Layer 9 of a small transformer language model trained on English Wikipedia (12 layers, counted from 0, width 64).
In attention head 1, each number of a token's query is one row of weights dot the token's vector x. The head spreads its attention over the tokens so far by the softmax of query dot key.

Query weights of the head. A number n stands for (n - 500) times 0.0025.
q0: 396 402 550 519 667 425 743 682 621 573 252 573 262 453 411 237 562 436 471 626 572 581 344 191 711 496 395 451 489 629 353 363 344 496 607 616 621 466 410 471 656 495 573 508 525 349 390 482 492 701 651 357 488 434 490 423 441 534 429 364 252 542 669 584
q1: 653 566 482 562 277 465 446 404 511 464 738 632 816 512 497 609 481 626 466 514 586 379 572 570 448 508 553 435 417 382 337 591 564 523 609 452 562 621 613 629 434 393 510 378 516 345 538 523 488 462 485 483 541 421 518 681 402 401 617 434 635 483 499 627
q2: 507 508 557 293 543 762 324 565 477 585 417 474 284 583 367 607 534 452 534 514 408 572 440 587 589 516 393 468 570 550 687 531 513 378 365 584 543 385 445 446 637 625 393 533 507 423 510 297 397 380 492 433 472 592 449 478 561 482 596 555 522 596 496 466
q3: 454 524 542 382 339 732 575 526 502 551 619 605 308 426 332 477 466 256 503 563 360 639 564 633 352 457 525 438 679 361 705 514 705 593 406 738 397 311 539 561 624 650 499 426 512 461 601 499 496 352 429 714 222 694 206 576 566 523 568 522 449 543 286 278
q4: 259 484 638 478 399 602 553 496 453 604 317 455 373 474 493 491 412 570 675 638 617 351 407 333 649 572 385 436 568 566 574 575 427 457 536 401 478 654 433 383 337 595 392 670 486 507 457 498 402 604 486 447 396 422 553 312 613 510 399 584 555 514 465 568
q5: 384 540 731 349 435 670 464 698 400 601 414 478 356 399 341 345 500 589 565 572 466 498 514 461 414 435 438 572 481 400 504 622 396 451 567 602 529 560 491 522 542 658 563 573 456 436 642 352 333 345 490 448 364 588 472 529 566 392 594 553 416 390 430 483
q6: 442 369 406 611 601 344 424 557 545 184 771 578 445 255 626 546 602 788 609 574 523 559 702 691 518 525 533 758 428 359 651 466 132 565 602 341 633 502 496 297 706 387 427 336 610 717 629 515 347 478 654 335 888 284 666 636 413 646 682 499 422 472 850 509
q7: 482 426 617 530 417 546 490 630 589 532 544 636 519 565 265 438 442 616 493 360 702 548 608 642 525 404 463 452 206 709 622 534 283 546 677 763 458 528 358 523 624 428 477 288 493 544 399 360 428 629 462 511 648 331 373 397 419 378 363 407 371 467 634 645
q8: 279 398 688 243 594 405 360 681 366 702 376 409 109 747 315 570 593 464 513 647 389 339 410 458 380 531 463 400 699 437 671 558 510 540 655 762 684 369 379 634 460 833 221 634 551 458 561 380 250 515 455 601 564 585 512 358 547 444 529 588 450 663 552 279
q9: 494 469 552 682 482 455 579 630 367 541 672 516 478 693 615 436 447 551 378 583 335 350 390 410 385 425 578 493 278 603 463 876 633 514 534 380 382 215 518 944 575 461 311 316 403 628 219 381 425 745 601 662 691 658 516 407 491 623 195 574 387 555 305 409
q10: 673 462 598 232 484 450 746 526 440 440 488 387 450 626 559 497 652 400 581 623 409 495 674 485 596 537 359 547 630 511 379 549 433 462 526 480 377 502 496 567 336 625 610 537 567 557 632 346 788 540 487 348 479 524 302 380 572 536 685 310 368 573 704 315
q11: 461 630 416 713 392 641 718 133 366 382 551 630 479 429 503 554 492 322 568 459 497 563 471 352 658 276 605 554 443 406 496 486 669 340 626 571 534 565 388 282 415 320 345 242 599 638 502 970 595 402 370 608 484 692 431 462 413 470 546 495 602 582 719 424
q12: 516 364 575 505 388 496 748 522 730 542 482 391 557 396 380 364 454 529 348 445 325 426 400 555 196 478 530 590 692 318 542 704 499 535 606 551 391 439 571 527 649 659 667 341 417 555 448 387 456 641 206 423 564 458 509 802 497 422 400 594 512 323 328 643
q13: 738 796 592 496 329 602 660 604 415 513 444 361 644 406 331 561 572 609 755 580 556 632 633 656 641 519 354 684 537 552 453 647 213 259 424 406 548 759 456 520 573 433 343 529 412 517 582 800 419 457 494 413 340 287 436 508 607 640 709 312 484 588 358 410
q14: 188 530 581 265 519 602 399 617 575 495 322 558 425 468 590 276 544 574 502 617 626 251 435 233 468 542 590 361 627 326 73 559 514 601 460 562 623 430 562 622 585 556 766 616 366 357 475 495 557 436 592 547 511 406 507 425 500 526 552 429 619 621 484 336
q15: 545 466 449 281 602 643 495 458 538 504 370 409 602 332 524 215 532 324 409 529 514 433 574 467 589 396 380 302 528 671 498 196 279 401 408 588 536 411 494 458 465 307 510 566 418 543 395 431 463 588 345 259 295 759 445 87 493 454 596 482 504 500 458 576
q16: 583 477 433 551 558 652 450 469 669 529 398 603 499 534 499 449 424 410 648 386 723 629 662 621 696 368 550 543 231 398 243 492 420 453 591 622 475 415 523 539 539 428 513 287 542 296 527 477 437 604 794 369 686 506 532 917 546 582 533 414 589 418 625 648
q17: 384 461 528 636 341 334 426 432 310 418 582 363 707 501 550 607 575 470 496 361 337 582 457 644 381 562 491 462 475 480 769 469 609 602 378 468 414 504 480 532 495 485 361 408 439 608 594 550 450 324 344 664 621 546 320 442 535 426 402 628 660 391 342 461
q18: 458 581 541 592 672 436 528 583 490 629 202 645 512 463 523 597 570 362 607 724 704 498 300 265 568 608 334 512 376 613 365 423 501 427 669 424 387 595 382 548 500 370 671 693 524 577 400 533 489 573 395 300 334 443 435 500 576 529 600 361 388 604 493 499
q19: 365 540 618 353 609 555 635 576 376 667 285 400 247 421 540 278 450 432 677 424 539 499 606 371 516 415 421 608 466 368 525 453 475 464 489 699 617 540 580 533 522 460 451 453 359 735 565 424 581 549 677 531 520 545 693 406 631 505 435 613 413 551 557 392
q20: 429 565 332 525 531 399 576 500 706 218 612 595 486 285 581 485 380 544 282 425 391 528 277 537 568 493 722 583 523 395 378 467 468 631 467 366 547 447 585 522 593 438 506 461 549 520 551 652 609 623 568 690 422 312 465 442 408 655 615 533 356 351 526 412
q21: 357 388 603 338 588 451 523 740 503 368 359 404 312 407 410 465 640 408 577 656 374 557 297 397 561 442 382 417 497 566 418 377 337 458 667 572 521 470 327 440 708 529 581 631 504 396 612 494 289 539 553 428 450 368 460 472 550 432 822 483 332 594 476 380
q22: 475 245 559 419 424 553 350 531 301 515 475 536 645 475 197 439 672 814 547 462 428 510 338 353 399 474 554 434 411 284 458 441 468 424 541 430 518 396 531 439 387 532 471 489 692 396 413 480 350 497 319 544 314 523 557 390 641 336 584 371 629 489 526 478
q23: 327 526 505 671 658 591 523 579 571 667 252 435 268 487 148 702 515 251 681 324 478 456 330 811 415 572 148 518 475 572 456 445 404 599 482 654 339 214 533 276 642 429 470 593 469 570 665 571 460 492 483 516 614 668 544 604 775 533 438 663 516 582 392 399
q24: 610 620 394 589 581 602 474 591 530 559 692 747 588 561 573 490 459 520 402 561 496 597 606 561 346 598 589 701 525 605 519 540 553 554 303 369 322 524 550 489 499 589 534 569 532 502 598 485 607 478 483 620 429 410 416 624 393 653 544 457 469 376 400 465
q25: 469 246 565 456 547 229 409 562 411 472 558 819 487 544 611 496 205 509 456 222 403 615 460 599 501 481 514 635 419 437 553 466 336 579 347 393 518 453 508 414 591 471 468 376 589 703 571 506 290 346 513 404 646 668 402 514 454 670 381 491 417 447 495 539
q26: 318 601 563 424 516 448 723 566 349 492 758 541 542 452 767 491 196 378 782 687 696 382 402 687 491 551 576 494 527 410 372 274 463 426 424 447 232 684 518 602 353 468 562 743 458 452 567 603 717 540 599 575 291 738 641 494 519 594 593 490 538 466 710 184
q27: 631 424 489 661 511 597 531 428 529 473 523 498 233 576 612 188 611 621 581 346 585 481 550 812 474 672 563 525 416 622 427 320 436 385 399 649 426 476 800 503 631 558 547 134 424 350 420 495 268 555 501 433 627 640 279 766 324 507 384 557 418 523 407 513
q28: 535 349 279 398 457 403 449 606 572 448 310 451 581 663 365 418 357 390 764 767 533 561 599 520 374 447 483 497 484 574 447 561 314 819 666 604 693 891 364 762 474 499 567 509 274 400 518 481 477 546 600 258 675 408 254 520 322 332 733 380 667 487 729 541
q29: 734 275 523 568 240 349 666 464 477 367 685 371 571 763 646 458 293 405 636 489 361 468 518 856 376 571 604 508 671 424 376 616 372 488 643 564 566 70 400 693 558 473 512 491 646 335 339 424 507 575 521 516 509 416 664 797 499 193 344 436 541 564 408 593
q30: 495 422 656 321 566 592 525 367 697 470 518 545 552 454 556 517 448 358 643 238 353 290 396 495 387 447 395 510 284 622 688 400 434 385 421 387 418 503 523 632 560 579 484 386 308 638 683 722 407 689 509 578 531 511 133 429 649 458 355 438 532 595 790 608
q31: 509 634 484 483 221 491 716 492 439 536 628 503 419 338 522 633 390 404 652 354 447 478 381 410 722 512 892 512 521 260 544 768 429 570 565 580 657 521 507 643 456 393 196 313 396 295 273 685 758 434 427 502 375 490 602 432 193 671 476 452 770 719 541 197

Each question shows a short text with each token's key, already scaled and adjusted for position as the last token sees it. A number n stands for (n - 500) times 0.00043.

Then comes the last token's vector x. A number n stands for (n - 500) times 0.047.

0 "P": 578 559 548 580 471 616 551 534 554 495 505 523 500 500 466 465 477 564 463 430 401 449 535 514 281 433 543 469 556 439 512 506
1 " |\n": 487 537 606 597 507 626 540 577 577 496 477 529 511 482 457 514 511 539 482 523 473 474 757 504 305 543 502 517 563 485 504 490
2 "|": 500 511 611 567 530 699 548 639 609 530 508 499 550 515 428 500 536 551 482 491 333 456 706 531 231 493 450 487 528 483 457 506
3 " T": 438 469 537 572 428 614 487 543 562 508 546 493 505 512 526 511 491 540 463 538 380 494 569 504 350 444 521 514 540 429 499 503
4 "ats": 377 404 622 539 465 680 527 546 575 500 540 487 444 493 520 505 454 552 448 489 332 476 608 502 340 449 518 487 575 452 527 512
5 "u": 474 392 543 606 480 716 536 487 570 490 507 499 501 516 538 504 416 458 478 511 394 492 497 440 266 481 523 469 517 483 554 508
6 "o": 570 404 597 584 494 683 537 520 583 459 515 476 487 503 457 468 415 425 496 541 408 451 494 519 227 469 548 479 494 459 511 513
7 " K": 562 479 592 563 457 640 488 478 547 500 539 499 484 515 545 480 542 446 480 540 452 487 478 512 346 464 524 499 512 423 509 500
x: 450 414 543 343 483 712 508 491 293 650 511 505 439 499 448 576 599 524 545 505 588 359 483 435 535 166 444 461 559 331 499 581 524 425 454 445 602 420 520 497 529 574 418 580 625 494 646 525 529 377 485 400 438 592 522 592 537 503 521 486 404 659 579 526
Which token does the last token look at most, and with what share of its attention? 2 "|", with about 30%

0 " B": 577 548 473 572 450 648 484 553 552 489 547 506 490 502 508 489 492 552 438 481 452 455 552 546 362 465 502 501 537 446 491 503
1 "rent": 567 490 514 559 460 662 538 546 576 454 507 503 499 493 502 492 530 590 484 473 452 447 505 503 299 454 494 512 510 466 489 531
2 " M": 458 488 505 565 466 615 504 510 562 508 527 497 507 511 515 476 543 532 473 511 466 470 486 525 371 444 487 484 501 424 503 503
3 "ill": 389 406 511 559 460 688 542 518 559 489 516 502 522 504 518 512 538 527 438 527 395 452 494 510 313 485 491 468 508 458 512 518
4 "er": 419 389 528 573 502 651 550 521 581 474 516 490 503 494 491 499 481 504 492 504 448 453 520 498 307 471 487 474 527 505 519 517
5 " as": 518 398 600 533 504 712 479 588 524 499 506 478 551 511 503 482 430 455 521 572 432 508 517 526 227 500 438 496 516 493 460 502
6 " A": 534 439 607 557 487 729 489 610 575 514 577 492 513 507 501 473 477 471 496 586 455 510 504 504 297 455 470 499 541 486 486 504
7 "sh": 591 474 612 559 462 700 522 518 543 473 519 494 524 520 541 535 544 424 479 568 328 516 486 522 308 488 499 456 508 441 517 514
x: 393 562 574 258 586 505 552 564 259 604 479 418 463 520 418 464 549 495 576 483 519 484 459 467 583 431 463 497 565 465 450 519 488 469 467 575 610 543 453 585 541 574 402 600 437 486 511 551 500 529 479 444 409 519 555 413 463 587 624 537 432 569 525 524
Which two tokens does the last token look at most, in order? 7 "sh", 6 " A"

0 "K": 600 570 473 611 476 687 536 505 514 477 475 498 486 498 468 437 438 574 425 415 416 434 489 529 240 474 568 463 525 450 502 498
1 "R": 594 513 510 608 511 665 549 539 554 479 511 504 481 492 437 445 529 595 444 412 425 433 507 526 250 466 544 449 543 460 502 510
2 ")": 501 464 635 526 535 627 487 559 564 511 404 506 515 465 408 437 559 591 478 510 475 445 579 557 279 489 458 531 513 459 510 487
3 " |": 483 468 600 547 529 718 519 613 590 526 459 499 526 500 431 507 526 546 513 481 313 442 705 540 193 536 439 457 539 491 467 502
4 " ": 490 440 523 528 461 668 493 528 572 536 502 513 504 514 601 478 480 493 487 595 428 456 548 491 288 521 494 525 523 465 509 501
5 "1": 446 386 640 542 511 654 528 577 557 548 484 457 477 460 496 468 422 486 487 522 270 502 512 443 244 530 539 482 518 500 574 508
6 "–": 548 439 568 511 456 600 530 645 559 503 509 548 491 488 552 502 493 453 490 627 307 497 619 603 266 506 501 505 556 509 510 515
7 "3": 615 467 620 559 517 683 535 547 578 510 483 472 480 475 472 458 498 400 517 536 286 479 456 453 234 534 543 503 513 470 547 509
x: 494 358 552 554 529 598 432 583 235 603 424 401 494 552 475 537 607 431 606 562 557 379 538 376 494 585 536 505 562 473 523 556 476 441 520 547 503 560 318 560 538 606 383 531 438 455 436 485 371 464 367 370 478 536 420 415 522 540 598 426 580 333 581 518
Which token does the last token look at most? 3 " |"

0 " ": 561 555 534 614 463 676 500 582 581 535 524 530 512 532 539 508 512 546 461 542 373 449 583 537 260 470 465 539 594 454 501 502
1 "14": 599 524 482 590 488 685 559 569 508 533 477 459 512 449 508 492 545 564 391 476 176 522 485 457 214 530 586 474 535 488 542 492
2 " |": 507 466 589 535 544 705 544 629 608 546 513 512 528 541 416 537 547 544 478 453 303 414 677 539 210 512 449 459 555 487 471 510
3 " K": 409 420 588 584 413 740 475 505 558 492 550 502 494 508 516 477 536 563 422 506 373 471 535 488 285 486 507 499 514 438 510 498
4 "n": 391 373 603 641 436 686 518 554 510 472 527 505 488 546 543 483 425 541 451 585 341 487 504 546 257 467 506 427 519 440 528 519
5 "ock": 475 357 575 581 465 766 546 558 604 456 547 490 494 525 497 480 375 444 483 489 402 461 530 538 251 484 510 494 499 446 519 531
6 "out": 585 401 548 586 491 758 536 562 615 455 512 507 491 503 489 456 412 394 496 519 365 448 526 523 207 492 534 480 539 479 527 520
7 " round": 582 505 504 505 487 695 542 584 642 501 491 559 541 534 511 493 553 387 557 473 365 455 560 554 313 482 490 532 563 423 544 515
x: 433 430 556 520 531 639 430 576 304 593 474 412 538 501 428 381 542 621 657 534 500 441 540 536 608 534 458 447 637 387 570 527 489 443 598 553 396 341 399 551 555 628 456 551 433 481 483 478 386 483 488 482 530 467 454 448 462 469 411 435 451 556 537 527
Which token does the last token look at most? 2 " |"

0 " October": 657 584 538 506 426 701 539 550 526 497 493 511 541 510 455 456 492 592 397 435 188 484 576 516 217 505 517 492 609 397 506 478
1 " ": 517 538 572 599 472 688 521 542 589 537 503 546 516 543 559 506 554 551 467 560 354 462 585 518 268 483 440 569 627 455 475 484
2 "30": 454 462 559 556 504 706 528 575 506 554 480 458 552 478 488 477 669 580 343 503 142 504 447 465 210 540 568 476 568 499 539 490
3 ",": 400 444 586 544 496 709 537 535 609 491 504 537 547 544 483 484 519 559 435 479 275 434 562 546 221 441 498 511 562 393 477 478
4 " ": 511 485 546 560 496 649 490 522 575 550 516 520 548 547 576 480 422 524 513 636 391 458 536 509 318 500 474 576 581 452 469 477
5 "201": 542 484 615 476 443 455 519 413 485 488 610 562 480 539 508 529 492 475 488 629 374 523 523 533 455 494 503 531 606 543 476 483
6 "9": 591 407 586 544 494 765 554 511 620 462 484 523 503 467 399 473 438 375 536 431 311 472 495 423 217 523 557 558 572 472 536 492
7 "*": 607 450 605 548 570 719 552 571 648 470 496 522 514 510 443 439 500 404 532 520 409 462 557 543 182 489 449 493 564 411 484 507
x: 473 412 504 524 396 553 413 506 289 521 489 459 534 551 492 447 586 616 555 583 481 352 487 595 544 542 476 439 483 380 586 606 438 440 540 569 560 525 458 552 564 545 592 502 529 469 430 510 309 461 393 550 505 592 521 492 531 555 522 508 435 483 519 498
Which two tokens does the last token look at most, in order? 3 ",", 1 " "

0 "rent": 547 561 588 540 455 707 510 583 612 468 535 520 506 485 490 483 470 569 495 491 428 442 511 529 284 477 441 547 525 476 506 527
1 " M": 517 525 520 581 452 644 500 515 567 511 552 498 499 505 502 471 559 540 475 504 433 469 494 533 341 435 473 482 516 423 502 503
2 "ill": 462 414 480 568 435 709 534 513 557 485 530 505 517 504 524 520 641 579 414 533 347 449 494 522 288 487 478 457 516 457 519 521
3 "er": 417 393 532 593 487 690 550 543 580 470 545 490 502 502 511 491 565 575 482 504 402 441 518 514 258 479 483 463 536 506 518 527
4 " as": 433 368 644 554 503 752 469 620 509 495 511 468 569 510 488 454 440 533 509 607 387 508 521 540 174 509 425 496 504 497 453 505
5 " A": 496 412 622 582 485 770 489 641 575 516 589 485 515 504 503 460 454 510 486 598 437 507 511 502 253 447 475 499 548 478 486 510
6 "sh": 611 423 618 578 448 736 523 519 548 465 525 491 530 518 545 540 442 432 452 576 299 515 480 522 274 484 500 449 510 429 522 517
7 "\n": 508 421 567 567 477 667 515 593 589 483 521 527 502 504 440 508 514 474 584 608 450 478 706 551 287 531 524 533 579 470 477 499
x: 303 358 467 545 564 573 414 454 252 448 535 490 617 372 436 467 596 600 502 487 432 427 631 485 383 643 644 246 594 355 490 425 336 442 635 514 553 355 486 565 535 479 532 469 544 433 447 604 308 655 499 549 417 585 550 464 529 537 689 411 457 612 628 439
Which token does the last token look at most? 7 "\n"

0 "N": 593 559 537 574 456 637 529 505 520 492 519 515 472 512 473 439 465 590 446 414 422 438 481 504 268 497 543 466 510 459 491 508
1 "R": 567 507 521 582 488 640 533 520 550 483 554 513 478 501 459 464 528 585 452 421 430 439 501 511 298 475 539 447 542 467 509 514
2 ")\n": 503 524 620 578 478 620 529 555 590 505 467 534 495 491 459 520 487 554 524 487 459 463 707 537 312 530 503 554 564 466 480 494
3 "|": 471 469 590 559 541 682 538 622 616 537 500 494 547 509 432 509 519 536 514 491 343 460 711 522 244 500 460 483 515 492 463 505
4 " J": 430 442 556 535 484 613 475 485 581 512 567 460 505 473 485 502 438 499 410 555 391 505 548 418 418 475 473 509 508 479 501 496
5 "a": 494 420 603 592 460 692 500 511 548 476 566 472 488 498 498 532 438 491 472 584 376 491 525 449 313 450 506 452 497 468 513 513
6 "'": 522 419 617 578 489 703 519 567 588 477 552 475 497 505 483 496 433 483 469 593 411 509 498 515 263 435 489 471 483 469 472 517
7 "M": 564 467 599 570 481 623 484 537 581 491 547 491 486 506 507 472 543 448 480 581 450 470 503 499 306 445 514 479 502 443 476 508
x: 377 466 488 308 499 675 437 443 237 605 552 561 406 461 443 463 531 477 514 617 491 275 485 468 560 220 506 508 492 493 441 496 549 402 535 486 650 468 368 518 527 585 505 595 614 516 661 565 574 431 534 463 421 522 530 566 571 494 481 518 430 672 502 560
Which two tokens does the last token look at most, in order? 6 "'", 5 "a"

0 " W": 589 564 471 610 450 645 475 534 540 480 532 498 491 512 526 459 489 558 423 451 421 454 495 540 328 490 485 456 511 470 483 500
1 "il": 576 456 446 583 449 631 515 509 552 458 503 489 522 465 562 523 568 618 472 536 449 499 528 502 296 501 457 414 464 474 510 515
2 " Film": 483 446 555 588 497 707 519 551 596 437 506 491 544 495 467 467 575 591 481 495 437 442 570 524 294 464 523 493 493 470 498 513
3 " A": 481 446 581 576 495 675 480 603 598 510 575 487 502 499 528 499 501 558 503 537 482 479 510 493 294 432 483 504 550 497 502 503
4 "p": 453 404 532 595 448 592 521 491 554 478 520 526 487 496 546 540 440 506 458 554 424 501 539 532 343 411 490 464 500 435 502 505
5 "S": 450 375 590 630 526 648 532 566 568 471 532 503 465 489 427 441 407 471 473 499 375 450 493 484 274 470 569 432 522 467 497 504
6 " in": 550 398 590 536 501 666 503 635 581 480 454 506 550 509 505 476 496 483 553 562 265 502 595 496 246 441 489 497 556 459 500 507
7 " D": 545 473 601 587 475 666 484 538 547 506 592 505 478 498 496 466 549 454 494 544 432 495 524 511 346 486 490 473 540 459 495 507
x: 398 457 445 367 465 653 390 453 388 592 524 587 363 530 428 557 622 476 559 528 491 331 482 398 520 161 525 488 599 390 493 706 423 387 509 487 632 465 392 451 479 562 474 497 573 496 552 504 645 472 525 446 427 560 549 572 638 501 558 411 358 603 617 520
Which token does the last token look at most, and with what share of its attention? 6 " in", with about 40%

0 " ===\n": 527 558 550 611 451 643 509 534 552 502 472 507 506 507 478 552 500 498 462 532 392 476 660 528 319 504 471 559 563 470 474 492
1 "The": 525 567 577 574 485 673 490 603 578 493 513 496 541 503 452 499 514 525 457 545 353 443 614 552 294 477 484 556 524 464 485 497
2 " an": 494 509 612 548 497 629 485 606 577 508 527 473 531 505 522 530 519 551 492 572 358 476 583 543 272 449 454 521 513 486 490 503
3 "im": 402 415 524 526 466 627 467 510 561 513 547 524 509 532 540 556 491 500 465 483 406 511 533 533 360 480 487 496 483 481 508 506
4 "ation": 418 399 597 560 495 648 486 599 576 488 487 514 491 511 459 470 467 519 496 541 382 456 528 541 311 480 458 557 515 485 493 514
5 " for": 540 431 565 525 499 644 466 624 582 480 483 495 556 503 494 495 444 500 512 577 377 500 556 491 304 476 459 538 505 484 474 513
6 " the": 519 421 605 525 514 675 507 621 584 494 506 499 550 513 463 497 480 517 550 603 329 462 576 555 297 476 465 539 510 466 504 506
7 " four": 542 452 566 520 499 590 486 585 556 549 489 473 535 490 536 538 537 476 540 559 249 516 538 557 311 481 491 518 546 491 531 498
x: 540 491 445 513 599 385 629 523 428 604 377 449 460 561 452 506 510 443 658 595 535 337 491 478 477 596 420 503 649 537 478 498 382 316 614 607 518 605 256 529 525 674 383 534 504 499 478 678 447 609 421 411 396 571 396 547 509 432 532 412 488 618 595 528
Which token does the last token look at most? 7 " four"

0 "ren": 609 558 502 558 446 704 556 544 612 471 499 522 547 469 502 525 458 596 461 465 365 447 502 506 267 466 460 483 536 499 524 524
1 "a": 593 502 553 598 480 714 541 567 588 499 488 499 517 499 463 522 522 603 445 467 385 418 475 490 228 451 496 474 534 480 530 520
2 " (": 452 466 534 620 484 736 521 584 595 526 465 525 506 506 508 457 603 581 485 569 377 458 547 574 177 501 469 519 561 453 484 506
3 "3": 427 432 589 563 502 654 502 558 529 577 504 470 448 471 520 465 573 563 436 490 243 506 487 472 261 546 594 492 513 522 604 500
4 ",": 415 451 574 571 545 639 528 563 594 503 510 530 496 532 510 487 483 552 407 576 331 461 524 529 271 473 501 522 544 430 522 499
5 "24": 520 454 576 547 527 677 516 555 499 530 521 487 496 495 461 478 394 463 435 513 236 533 426 503 250 558 577 472 538 461 546 500
6 "5": 553 440 583 550 532 701 520 539 577 511 510 454 478 463 443 465 461 473 508 533 272 505 426 503 195 536 557 503 533 500 567 498
7 ")": 567 473 581 491 553 637 495 566 616 506 434 512 499 503 418 451 529 410 554 505 461 441 571 592 267 507 451 518 510 420 522 485
x: 485 363 439 565 509 534 405 482 346 571 500 485 493 404 437 445 610 556 622 615 619 369 501 650 461 519 565 478 520 419 590 550 525 605 651 673 500 449 491 539 549 602 425 422 584 475 348 493 280 569 228 501 430 529 554 428 457 598 547 458 486 422 611 552
Which token does the last token look at most? 2 " ("

0 "ok": 570 576 574 521 430 735 549 546 525 481 514 505 477 507 493 490 443 578 448 443 393 456 503 494 242 506 505 488 539 456 515 523
1 "s": 583 516 537 555 466 692 518 615 553 498 509 510 476 513 521 477 574 597 461 483 380 477 524 529 311 473 458 498 562 474 528 526
2 " (": 464 454 536 612 480 742 528 575 584 526 469 538 498 504 502 462 593 575 497 543 384 467 546 559 214 507 474 525 565 474 491 506
3 "L": 403 427 554 604 459 639 477 550 554 515 545 525 489 507 496 478 521 556 454 478 343 473 534 524 299 458 539 473 562 453 529 506
4 "A": 404 388 632 620 518 671 527 581 543 456 523 490 457 492 422 424 520 545 457 514 340 445 497 546 241 477 552 442 489 471 511 507
5 "T": 454 392 582 601 521 640 506 563 578 470 510 497 463 503 437 443 426 484 486 531 318 443 490 545 252 470 583 459 521 470 540 501
6 ")": 535 430 590 529 552 620 509 581 604 491 449 505 487 494 424 448 453 435 537 524 462 430 574 585 293 483 480 498 508 448 519 491
7 " |": 527 475 532 558 570 712 513 620 617 529 485 503 527 507 420 511 496 461 551 505 333 445 693 560 199 521 459 443 529 482 477 505
x: 469 463 276 440 485 599 341 429 422 461 364 247 494 482 492 520 653 642 577 633 539 237 528 563 442 667 665 568 459 489 513 440 534 411 609 550 604 399 480 517 547 569 439 438 491 478 404 576 309 492 438 592 420 622 493 543 488 490 502 489 450 518 630 470
Which two tokens does the last token look at most, in order? 7 " |", 2 " ("

0 " School": 592 578 526 571 496 688 534 555 598 457 476 509 529 487 473 469 456 583 462 441 384 441 538 550 305 451 514 496 537 466 502 503
1 " |": 532 517 570 550 532 679 520 596 599 529 502 512 521 508 435 515 511 544 487 467 336 427 658 546 237 509 453 464 559 490 474 505
2 " ": 480 477 525 548 464 621 488 529 566 537 530 525 504 518 586 491 517 541 485 602 420 451 520 525 311 496 495 529 545 467 506 495
3 "6": 422 457 576 557 494 616 526 550 521 583 524 478 477 454 526 505 563 554 431 546 269 502 442 484 250 554 534 474 560 549 574 498
4 " ft": 470 455 576 521 511 552 482 659 601 545 497 485 442 529 441 491 508 532 540 509 242 532 505 569 318 497 442 489 515 429 519 493
5 " ": 529 430 481 497 481 583 516 498 559 518 492 525 507 480 586 461 442 455 493 632 399 498 448 510 401 537 475 518 516 493 559 492
6 "5": 534 443 506 591 524 626 540 523 550 512 451 458 488 444 469 469 454 438 507 547 336 528 441 473 289 527 516 485 501 497 578 499
7 " in": 539 465 487 535 494 615 535 588 582 480 425 508 540 505 522 508 540 413 531 524 277 523 551 510 287 460 471 486 549 406 544 508
x: 663 464 546 320 548 558 455 623 423 549 475 299 454 619 548 510 517 514 662 568 513 500 542 507 541 444 504 531 578 445 524 516 456 460 699 643 478 491 370 552 518 594 383 542 566 447 540 527 332 472 396 536 459 514 542 508 448 517 600 408 426 434 463 482
Which token does the last token look at most, and with what share of its attention? 1 " |", with about 50%

0 " ": 553 547 530 598 468 653 500 571 570 530 521 526 510 527 534 507 510 540 467 537 390 456 572 532 292 474 470 534 581 460 501 501
1 "70": 581 525 483 599 477 644 538 569 557 520 504 467 512 451 476 493 551 554 406 502 266 505 465 491 249 520 557 479 521 483 554 500
2 "–": 455 492 473 547 481 565 490 601 566 494 524 527 481 508 540 472 532 536 460 597 431 464 557 616 287 492 525 509 529 444 490 503
3 "7": 427 433 521 584 524 640 540 523 553 505 523 494 488 472 461 450 549 532 455 532 360 473 406 494 252 537 523 509 539 474 525 500
4 "4": 432 419 562 549 505 684 550 537 567 505 476 480 508 478 470 470 463 504 487 488 360 452 432 494 230 500 545 508 526 448 538 509
5 " |": 496 456 540 543 556 679 517 599 615 538 499 521 525 524 428 529 478 476 544 462 373 428 652 549 252 509 450 457 556 479 476 504
6 " ": 526 470 517 516 469 653 483 536 543 535 552 506 529 519 586 441 520 473 481 608 434 474 512 503 332 547 507 540 532 438 504 496
7 "2": 598 477 626 518 512 674 546 557 562 557 517 466 486 475 505 494 500 419 529 493 279 497 501 423 271 540 566 508 537 486 583 510
x: 562 292 509 541 582 594 434 636 297 681 458 410 542 537 426 537 583 472 569 556 518 385 537 317 520 482 469 461 546 518 547 587 448 428 497 408 535 562 298 545 477 607 362 525 426 483 373 625 422 407 505 344 451 442 430 391 516 527 586 409 437 441 575 506
Which two tokens does the last token look at most, in order? 5 " |", 7 "2"

0 " M": 561 548 494 596 454 648 499 546 563 510 535 494 493 503 505 481 506 532 460 479 438 466 530 531 329 453 468 478 525 424 493 504
1 "O": 601 527 512 619 509 679 522 518 531 480 534 486 464 482 434 434 515 598 410 442 395 473 463 501 292 470 525 418 467 446 493 497
2 " |": 522 490 551 561 542 676 515 581 588 522 529 495 508 503 424 487 534 539 483 487 363 428 650 546 242 516 496 427 541 492 470 497
3 " H": 421 447 536 596 461 642 483 484 518 492 518 487 504 499 507 491 535 554 432 547 366 517 483 496 328 473 490 468 528 483 520 498
4 "ill": 359 360 548 586 483 721 532 581 561 492 500 491 522 505 497 478 440 495 442 540 325 466 508 506 275 500 514 462 516 467 523 518
5 "c": 506 420 537 621 502 625 504 531 534 461 523 519 487 532 542 479 442 486 460 549 418 529 494 497 334 487 462 426 504 506 498 504
6 "rest": 595 411 566 585 508 627 540 546 621 452 535 512 517 503 448 460 425 404 500 551 459 440 527 516 324 466 478 481 512 484 495 517
7 " High": 558 463 512 538 453 742 512 569 595 472 524 508 526 506 551 484 522 405 546 543 395 483 553 566 292 464 494 487 540 492 518 519
x: 522 503 487 437 551 635 519 535 262 622 494 408 365 571 476 409 575 535 675 433 588 348 434 439 621 587 420 474 597 414 499 476 435 550 588 541 464 473 356 511 432 713 438 468 369 480 559 590 539 625 497 522 432 545 502 585 506 457 546 416 471 466 687 583
Which two tokens does the last token look at most, in order? 7 " High", 6 "rest"